Layer 10 of a small transformer language model trained on English Wikipedia (22 layers, counted from 0, width 128). Numbers have three digits each and are written without spaces.
Take only the direct path to the model's output, skipping the later layers: a vector added to the residual stream pushes a token's score in proportion to its dot product with that token's output vector.

Output vectors of the tokens that the questions are about. A number n stands for (n - 500) times 0.0031.
" Apps": 557256649354724654291510614340385298565610396437351543626494370419561261438573202783621622798494302504453300760435404342311515800187829499623511473543756708117451478592518804645463238554188686260815686396204508681534418449747647361693221667320090907652513504597404577619838467479455282370517544725430334463567316124404512662739515444582443454488880032542514823250550671489296489561499
"ya": 530447615476497407616426451400269585759505351802337712294477385526505302551537511423640414521501597438591462525644547427396490691589735611689557407424340456493540444571256232600346259400331688544571600638461509469584419465486288633414486654477418584389560412629325394513528501529541520483664367568621267709581462396478427534632586388218708568545439276558690753572437522414662771454168
"wh": 650355319578516682563588397338769459675545356489354293588461366410359506799380466450151539244573730315547547630395353485625674661520617372631493460566759691394814728428373621585506232779225679417644473472342509421543494475638511503588473589331408748642224235644562221651523333490426362627747406490528266552625315518596453375651594649469299682612538498488547605605480531435441295349194
"-": 363641414414442450475560515318589509358541476547502580661551533467509308536492527533493300337362407524683631426493521588599677466387503466488396638566283347575380401562509596498344736373602341584425446548553549426568742621370559643463481384531600380499767463569594474443506525700465615663352582475238418411386600307557603445543350569491348487397422650387493457532750685526385527512648
"FL": 680406654474497639315389652480411727414801470602537649307493518553484379485446253496338534892642507625458637341568563496458767712625504421646417547349400363369497629652442488542659213590285411215494400547488447628644552488634652395650240493275370637359510414525555473549516492575497198389386503380257330488827559430445562438580609382392610603663751500670496595481291549434387533522249
"eal": 436499194344355327357302617363677485572532518385420621424522368618433546217577454295528519826533350694557362655407507587415425732512680581683688396626589590593638378606553395478715385637347596504529484622251474587573328471424359672474480754385572594396585393562650326611831410503483471418800435511568218515496496376720627504584358450407700624580609469510675428367304365127457568458295
" Cup": 492464615553677614532542642513407633454550487507579776412238446631535345423456455749455532647471458675506380424614461400573618621598593472604639556452558479519672431558433571568245256605596412210641460411529506576454458450727478441615317479410324524386465439418566532761531602368559163418543645522536300480578426393546390539515496384361393430531671379523598546331446461404432713531366
"ies": 425375603426319493447544483369506584608497579601409683504457334169344416447764437507482417594500653524522513645516328633382427424740461361564728352361442626479395622538637403476231436650655598481498303316363502682407674261702520544551453417331467375270479366555335511643645307636442535562449697571549384653501376660355367552562317586589663388558466808815593501620481343431604582576630
" in": 573537506451331417414529514626472385517383571374443571557524449498611622473320534380471470408424706566615375417579559591545377426288493504420518573476569529582549536319606466399447506501730584537609372511488536629584524602477465553503532366585452323517628527611398501470438476363506515506439567440533506430358605599506572400516327685611398320475503522371539477611669504457683430520613
" National": 374465620527382411352431470572340544382652436393382632271522583693506513522513393508555660611274476487547417580474549489401430480503478480488497466329584399645354256526578444563629399648385491470633615395532482506561489627543583551535486389457469379435572511657411472521477637429570497559438605696557471545613563439566544733699607426204425462571497642468470549360485528561440500455467
" countries": 540495552519547541479389388412499381675600258567358573142463200527632574495567432653562471587444451471616517553668388404366536538640600525532491348424609598507394653720858546572495052302603530574766314491473442527745491429637373385676471645398440669194401336312211371624339610591318529679540692607478503442450482409533246895747412347532273606617714454775723630339285688271455587296473
" he": 638442611560472637535621443557466508587440494646504472694438558451405473598374376563734585706548532483532466449363400557474221425445451356477307539444468586441584574428547506383506432552407519217577479516566461558526659414316450520655556451535446471567666678601526289469676362543523553574487241333564494388430386477509554428518390598608600472585614576455647449525439619322648491274488
" ===": 752441597498450558425548574229351355461609482367576419520458259582508256287444490702503424481510526565346396499537546662755360569269858360608440498275697902540704352615843510655388365392538702409563473520457488494424291432638463394570544751388601583409395272699514406494460745404257638689407562429477550639540285181124470287682586543447314678589618498788494430217576449611628607414623
" tour": 553483607636468606410515589224470687716644380654650494476311496725625601500332468461275524588516457811443588624437523400191634489561604450539567385670551479401632511569606471652635202581370475456648524411354465567413440360622442443609521472457493534392500464377517400540569404253489436517451589384675631435411577380787529531654421493434300480606723524524544595181508463359480404290357
"u": 353299146486279628545347448465522537399565546649357483553490572483581467503384607605799509513474651587452633669404521473361369545569566506651328670497521560434585459385398382567497432453532439471422570354471525338575598552364554468407669494467702307336486412520401619468435497548755709570483390424565519627562526633522500595446354484562300658503452548628639407513464604478500394516451
"*": 510461549404767539605549420729569493287484487305404494491646408614606423539601497487381356751639325647297477323484375565451625667578641495575455522586531681477566477510385427558566423481548523273471484353523422559583533362695435237469418599390429651756709416525468578414377456582333257341414667474399453551665338465402476606559373580477513593575399359692517597737615550390393423581334
"ever": 574600805639658363420483476351625525734637511417206483433516421558503735487482487497436542599419421300390736589525305479409392594698380416615564444720543505513737791302455597508446090487256455386446547338436448674553523596475403280372643750418325744590579632551483415364607436553584660655720161301421425464625563336433437529589403367576649421670527505655622521363270380444420450547454
"estival": 441377670621718572435318452486519653796560415577453551511503337752636634362285315610453707520399486605474550599239259389357651693482608274658551470731474584434634519606580388797498161373300511498570366566437472681494292494612435382757268356306260654197411393339483518704660569420473461606547467285572539638551404426621413648835309320367503460656575605645607605306468388404729661369374
" help": 399440462544496551666415617342455688655528303645293510515493369489398544529427507443626608614609557628576476566431553515480562493483744453486400425634477593571549686334660435456523103653379654415622502563173426557582504322538533442586615486452434537663510336480586527486602246477264506407700474532363554388459388531609467486553569584371596501610557426415606505324393536525471615459340
" scored": 592509444513637585361539494613311469779637472502480586553391300309618530475485302546633582820659336745185808693474528533471649731550437381678481447568513541432728546485613656484452256653424678257722513422346488739627370339478322518752340522473454459612766554344438494591580377498389210255541405288411362490607398361351374514598482465383623546645568233534558625232519505403430543544324
" students": 559290920532508732585371481612529551869635311591263435512451365559537634324443561492303515685478547672507484365303340447267511516794577523514517519406474780387281551623582428580496296441453764622594432438479456595585481565696524358556492559438477619408485273517438424492599512525184390500367471478408361413590504345585398504501303452308456452685685343767697824581287621443371649302561
" club": 673558608480483643359476557501351595608554477505217624437399344555553452547231425603459586674435279740656774483696358379419542501469528251447554662487631443542559537525647487571500181504556746405546373466395489554561608509571545592689340444369356512483611497383550376378539469571461278254387672490403444580554424389733703494535501263537323500646784497551567596346423433351561601516398
" country": 567621465653547472325382445424585554666505428468289644301507398525558492630366476479423721544467335547574785478499327674441469465529463312474503623541524408537387673575796547609489225284621485465723444575440443479638382468522445398518482539395416429374513451364510421556550619558499492588453588451430548518531454409364451672710631191313419616585592371572758641367408527389653470465633
" |": 512763420380545485461613733629311432385337627336534343686439539424569470336612583559569489734570563414585589439531465543638305581426718282523343514637461434621233380505471442531470563551588475393399451414560509480412505246389421534401561623547599470585334514448350651515498613588287690445390611514585651448618427330418513434490511615329481520483589526680397450550642474519659440549485
" announced": 574479418380669633421712581542556556681723573468482502425487338495495401449416404697541485480486505361303707472411671540526623661438654495631357345590550494584606488648551544814610141435430822436687379395423483666586459510520259301502448513499463652561375279245578495707457392445306570502506584339436530478524399469520490422551454524475506476718473438458592667154510495306408652458337
"ks": 660354605627825772738413450315574417700496403514246508312721612377546347296482451680513374659637512544592436696539676418257337496668500580636663504422407768398610597619419362659278096246505401569582231499344502699433574344517374659785369705349277639778233723455467255285516535608312277457467623603400456619621199406626374582395367328544597479470396538611520526317593780512587525730386

Output weights of attention head 2. The head adds the sum of these rows, row i times number i of z. A number n stands for (n - 500) times 0.00037.
o0: 510548278516357598736492527395612465416682724615464727554390438575545455668525626249487351570609512512387272626455664669435592478576369591437512464489347607444258413563514286385375439217587425387304452533295595372603496302470476485386522593496661352496683427731252442662714412749426756425659574312325350567625536607837496481879745435418517571507487412354535512649474576335354572463468
o1: 460479667361521488429419581592491491664511450422259142357560615487491560374711469618496667483492541224492575529548136254366451449666443290662620677512635454648633773479657662500560202483582587756532365397476585591796487581218363569457684486418515731604385444347634398394405516634382403612279509640721606359719403203491343570474528443438477425551584431541479676586416531337384318840575
o2: 640504699595489479492317533507556580493500576460496397704483668604679536439563659238373227611583447508496371317470482528599697415511413517618704497374932607330288723508543622341581600893374804541451427371357504500536261484586578458473440277600625710332425543707539314545492478374414456256449591579547514554361531461551633721520281478402300520414568397653367458481558578313460348516393
o3: 457459390106487695621454439620481660512386554460495310706399421699495539352508442533435599875645353299315536792365385278180643665483425485558460297545335617423505849729512629458729239364511380589646564288422625593561463320390362343555404813482382916685247584383472329751607740450567396556621542418713699373584450529569517668598317369212731495566490548539451576293294490312349457569379
o4: 675435678492616693709262420565546404384354155367384337608617713400467696276431513492541500459388285432262630575626526478473379294534767422410559198703428377508379394421621775521747622549651710500359496500439603453209553706341496667549429691662493473477539557492630596330352657543426577444508475469448579544465456375597626364418478584850543588459496485551516532427729606335295373379468
o5: 340380523584507578412613486460322402392304405620541560468520334372362398432527390772506670615517409444620658408338218473490298247507504408551638603470738482578504599606481598515560190699506441565675648303415609489523500624290485605538438566332683659700420698327462796648689635445624369395479389605392397448569314576466656435743384429446388266357430564472489577534482571405313484547559
o6: 500462440614591788527584642509251622491717636567590418300546497666546706543478496721518500489441161604333432620409487311654402428404632552544469497531445328469519674469533663361470419578544536480504306694431557551610391489522559377394276669246540503454598365443447602483605600534532396435608571579490701503514472423387587412564241490395463409497569460489578257514402438608306568292473
o7: 333509459532217722589473629541547520955456575528473692491464522552139521504708429486553696532504434193636478691453374612438345396491482408588315424443423478928445590487310343472256257681262774513582415521680442518616436414462287750756520550340560299432469541509638349578667500509450547547649477595840717287421180247582375601555460569659335500423603337249504464482585762591587292443549
o8: 551424453366916488558475500393640343482384314430635244569597561461578695622599607591447828210393389496460504492375284562489518264395504518483323380511585433626269380620718362136580687591475662582567487371780562430578308394153432531504584439605655533413705371552255588687582548662403500437492526563653767371311761415303688467539556464490505619291548564595359238402595585450284496429475
o9: 587589521478406650367436436336592514348549562577567284443549618469262385670553331353489846587512479521452654696526465251511584583657223464583681657473487387395712752542667523387504391314560484582680605319315535751656568551113543354637448776508492607568348199270483227806640536621480478548660439622354338324504492430312516492509631286413864557583399448410546388368492670446259395518359
o10: 569345526380631527586367413331717777529497597538394372444299585477504365638341357470389356673569461434431266662379637490462542508507462634644579643507640417284823635464566400545531436530396726578527307578538483343511318260574323480682459273584503440555486209274463435602546531681412548490573384698360588476411398375622598674522528430212563569587607556590500554507339457590417456531284
o11: 324221489504306559735302482353606517517497719460576712566429482476547479430246512718359748426592448827418452545526571444435642388482512435433393355479351376394475507403487690636622238558418436470661606616529490522566323462623706631596134487274419349507610496469650488540448344534815513635450422447401628560629492633350563445446551435422586754782618540427455448473461732472582458395429
o12: 428359618492705479395397475569512488673520340712636529460389438685442714536353584632733697621507581321572534578318521524610634334225516471571511490658540485553470772631448541555489354309640425415327579299392549367399677630374573679427290361755446489500485488422427726548323301556612367575507710551585466619356561451515479533558664453302598314445658720257589526290468344448314383446522
o13: 365296273747537410632504406641488420664490567473641623394551356238441493517590649461429441731461656400496650523417439426435476446784547467582355286684317462660385496237418596567576545602263679325593375486547650511367392593740300545419644711460418322399467699512516440290500325655535456597641480350692616486675294539496401426410356438500582760578440456692511658481375641448470572539383
o14: 401619384366496450516576620350537682767620756490303522264381339726411511500557342370590479382567662377683313629652677624601525621326610249698253500493311496563770665391619461431609519358520493546306177544575428365593588504551389543340294369595397504638481645410532331534435598434730639641668488410633451471412417263384614573246496466677594736372446624356492598472493533663649398487407
o15: 481487532478690435549613503517484616410378430511360657638447403643635618656452464400392419426506354356532478380554407575417454363231596540561244475418633478463238397654532459510642606458573433567497500703444577533305380273500522557519444358512486573506673624500287696509460751512318588362494570510319570514521519604503509558570462494420396533473441667617488537535597533460454446450592
o16: 491467536474451477638413555393530342696567458509514418614337507515456690459705606456652429396460437673422231489409628676559579476472201387595553631591630539453786425436599206430551449396563642496354246390486721525518471565480482467653312213666494458534658676433771383389724497397690402697606467458597490550237579550467450664489548565343543379562429483542546333536503340362438407418507
o17: 604294711767491771482505544697311398716396509431300372540521433418366645687681451457437375715517523467619646399488569414520350587345314510701518591601431711328417614408688439462328620748247539459549477669301411631610260214573219268806283505393284703592667604562751563464586420482294378522531134522582740513541231252495513635656293291551585388385907243604309436463251461666511544422711
o18: 522623692448643404300662552538491343463428367592648564508421435561782548615584678374365276209464418614228313425552595484417641398452652737703537391588487546504495440662296279635540703183468219591365605213576651451197825376590415488487552598512674541388332401722461447524533569588641467341388530404240300531578470710543476594504613548439568420637130621667438304675595415419842529593592
o19: 680470441526476710537424333549587629548634525507349428524589577626397464636470518556606413703500255433567566901310449346288622666304814776409582608382652467588711512504312751677544441405721296439522550367412650631552402606554521268632467546528369569370406359306423452585345592682349529350734612362727384430533504492364368699346411412347364504529810532635529521162295425354395557716562
o20: 417453384563474633481810529663448517702425432473250500559599381396350366645698447567416500603439339469475337557366637486454592445452512363768425531430426477600577624534285311421606568567413615586353531325401398661386383356582302325605645675445531608431309469662680552485755562500468348457871528458712599735474342596422293627559372529519732436454496540504398614620305346458711658328511
o21: 338717559652478288513680726431453559528704605516361534685568712616394272449419538620470612284324504298674531686562680632592224205461905292491347516573362460254405411323527192288474332647628655631395393658641713421619409405533631292436291421267713296445648358777605481703277744580504437542224518556446612235469496459314666461390435530625394645489551662510298726681428609664607423496372
o22: 559758648556434540319418581509589634431245473536418455507524427589392400500481475458497429588771414466490624285429560327532553399598455441610267415605417581561294668594538337321354400567409809699569469731487478397517296435399521376552704466595470619606633566556285440599344516510528482510371465476551552500722483453659633500622542415430375636343575409350597376469522608550317512526487
o23: 478496366341586584467574623770442476623539464616419307408290378492299444419333496895625416629701377381556584504600469537472504747295788428525489369617421566699719406500411552599525707553398455568300452431535591471580519370370321503582389553702523414483504647393504512593439546591582344552556485465455487500522696500376356421440270292581663570642265658472605496474403235676433671559373
o24: 533381534574382300633496368302355551533515554482462468415500716588652524537466344561439246175437632652568322537548626749547447343399474486483492466538509742496292221488445440535304589604592650488518454504319720393457487445641559381509617598240893508345652401617629571447640593512551485325436634510413361117619782799641625430500322673720141208511346705640454429683583411562375543568621
o25: 620455529336638526585455379426628343504256488714316663402478476602567469360533522424510844231722751484655508593625561662605410419445613443685592387459583480492482446504331504281294773357551301412487712485543474373534575459371516864367455509583504278488476784601579551619373344593663698427616454481340511473536447557612466413425718406674214753297577652097424246479627491500421416500411
o26: 601542722367526375489236399476591575657392515430424630807530324382438496527442576531542488488422559492522425328387677815636591404569469508425430557435710320485504532564670438734475167457522329470508576560500476666469542565577504507404289323657412353178526771527635552430411591358581520807421768405638595409430614441488507529605432344477267516419682543598340594508532343191439539497605
o27: 628416325464382484329549559330348542378553333427573520487682604348507258394632379386614554554445622382408643630609334535643341679503514391510758571519267562337671388459659500614596374518701653490467600384526615355350317696539364563493627446463674365719443411543518467534382713503628488438461557435435354516608545663493516429581473596374683467453438646474442627475324441449345568471510
o28: 563569610492124592392414650441576611496428532458585584632504598382616439511474376504524622687310532565649269540528625552590677731311429522711706615115478396634649573492559465537431419438463443421547391432596163662127582455489357673525545451321533382324433611350442487617543767248564436660423599697689616627468468545545384390570441434294461208462635461322699280500652376704620441565516
o29: 476484672771480718244729373416382415329493679351796631672514653441408335432408496617479470517336512545531664300504462709507530375593692513416425558397707211468368473364419465492531329659357580405526613511620288615512529443684320803578256419281536382416551417617562487763381593604579468542373600637492598620298403343372703402620419477480483674486657241513209568475557685611519288370456
o30: 520551385453358500450210339537362309448541697520340548434313358367542414520268389476685486702453643381517433590408338374598576811513514515567589407624641753802556206653535590594596639608531556299573509317343672286453644204602426242542805561597623655336322607509411323628527321635094488332543448593483451479536614610598453425705597456206663433969586774564567622362337210375792578620369
o31: 602373562717459542625550624711588424510500598376534337651367537412571489413607674476519611756342530492569500402594557729510612584584563517462927456382508485416543304417599563429471482591548518410533290432343605653476376450582415601531360661353599370352392731405551300526627430564387271532529626497361445422310431542558376559586368277254409532791736197533410560504547508532277257600345

Each question shows a token from some text and the vector z that the head gathered there. A number n stands for (n - 500) times 0.0033.

" —": 505544484574484468434630369429448609491641571419458417429591399585460569545526655507596550502633
Which of these tokens does it push up most? " Cup"

" the": 644559371488558539415731404487540649422690561463452242402472391653530478643550466579411523452504
Which two tokens does it push up most, strongest first? "u", "-"

" B": 474494592439621428635547495337349359393628322441512564318549446465569478633407571539371449424615
Which of these tokens does it push down most? "ya"

"ander": 554409497539549404535455456444455431416515518452336432473475474573558480457484441528358588460428
Which of these tokens does it push down most? "estival"

" |": 508520474602504478456622320560398779439729616288464414339608337628372580538555558563518645346741
Which of these tokens does it push up most? "FL"

"le": 484594461504482611449682449505529597569616578485430396280495410571554540495491565498466545411490
Which of these tokens does it push up most? " country"

"ley": 339662538563516710460646488617393412412479510477308531467410579526529370509562571530671617357407
Which of these tokens does it push up most? " Apps"

"ll": 648543391501574458418703438399496518450763545448473308452602406558506522589523483574363436549505
Which two tokens does it push up most, strongest first? "u", "ya"

" D": 575551490492606517462655476393530435384466533541548402458499548605516424664433563550620523480555
Which of these tokens does it push down most? " scored"

" an": 593548425620453468402703433412500489486620718526461350401466508661540515503457598594517576434465
Which of these tokens does it push up most? "ya"

" into": 529539437548506495488705458382435495459652569478475440479550519585494555555511521518467507527525
Which of these tokens does it push down most? "FL"

"ev": 383476444444476515548688478397440504459593497429442480470470484674556544586350476568571615486487
Which two tokens does it push up most, strongest first? " ===", " |"

"ing": 604552421461471558405634451481425525642587629481513416263450358549532542542595621497428454450580
Which of these tokens does it push up most? "-"

" \"": 526496519565485417620614604524417409465512516391346475395499512524567481481451567448510558538430
Which two tokens does it push up most, strongest first? " countries", " |"

" con": 659506469499524517452604443426471515572612563475528374437428465585516471591519637571442466431546
Which of these tokens does it push up most? "-"

".": 568390571374636435468583520453431401445613433420387504262493403613526494470521589578404619576590
Which of these tokens does it push up most? " |"

" I": 499566519583528618446746524471492517575546643546535389309472482599495518555485581477556570394556
Which of these tokens does it push down most? "*"

" f": 526528467556482505513713444385420473441617565499481470465573525609466542609477520507511548540565
Which two tokens does it push up most, strongest first? "ies", " |"

" W": 502614487561498704511733451403492546644469580530522437289431471634545615552498613496566583386579
Which of these tokens does it push up most? " club"

"ke": 331669549577506708477611435640404432423491493454293540499383585534526361499546569530677637300421
Which two tokens does it push up most, strongest first? " Apps", "ks"

"erv": 489446555474514460577583465415492434444564445469475503406554432544556467627419577519473528449575
Which of these tokens does it push up most? " students"

"il": 412511404443437447693698545334423617557655481418436506417541403649556525531373533449515548468455
Which of these tokens does it push down most? "eal"

" intro": 576456440518473429469615488428481451473565584491391362509491480559504482557488493507499526483464
Which of these tokens does it push down most? " Apps"

" G": 506530477655459519505613388490445617499648615426464429440520383577516559448436618488583589553573
Which of these tokens does it push down most? "-"

"or": 525529499525547564386822487406411494469666620469470461280473412527535500413614562415380545457564
Which of these tokens does it push up most? " he"

" 1": 455648453632587670515724445526497641648625584501428424321483480620531546442478568561553619348584
Which of these tokens does it push up most? " Apps"

" 18": 510527467552537522449669401427449573558626553452446384395563424613501548536502653546627589432613
Which of these tokens does it push up most? " Cup"

"ong": 536543395584492554468711370482474560509577619463424369281534455596514541492492611575552524467556
Which of these tokens does it push down most? "*"

"iff": 527495500442501500477737487383476574517454486498595405428476423652455469625487674485647600400588
Which two tokens does it push up most, strongest first? " in", "-"

"hn": 578413473578678372487223306368453497325495423458239361512413422657555474412467234591097600284415
Which two tokens does it push up most, strongest first? "*", "-"

"ish": 539598407545487560536749499479497581614565566503469476305438491557555457572485534506459487393471
Which of these tokens does it push up most? " help"

"ag": 606480509533556506415785538397422444513674613474477426369483454582529450521591580509439538426534
Which of these tokens does it push down most? "FL"

"ids": 481563512601509558525645458476446513535547639446503422439453477592562505408458581488620591413483
Which of these tokens does it push up most? " country"

"en": 498440567455567448581520494426425427418593380437414507373562400566571423573404580537405566486550
Which two tokens does it push up most, strongest first? " students", " ==="

"O": 535539511506552588530711449350473465472573539505498507457533554603408544628553534528512529488542
Which of these tokens does it push up most? "ies"

"eth": 479423589407614415612503501392351392379629335422413544334521402539571427583412555550362554474570
Which of these tokens does it push up most? " students"

"L": 488610502688491605499706409525432525554609564448457484432584502510506510469435616527614551514548
Which of these tokens does it push up most? " Apps"

"–": 423540415648444567496707360531425633494661590383445485374569411532492566460408576557613619574576
Which of these tokens does it push down most? "-"

" ch": 553530471528469437514714457375425472418634596475485447478568497613458525620493519507500529537563
Which of these tokens does it push up most? "ies"

" Sp": 574474596542508451393849403384484434564558660506528390344440436705557434535476648605654592475655
Which of these tokens does it push up most? " in"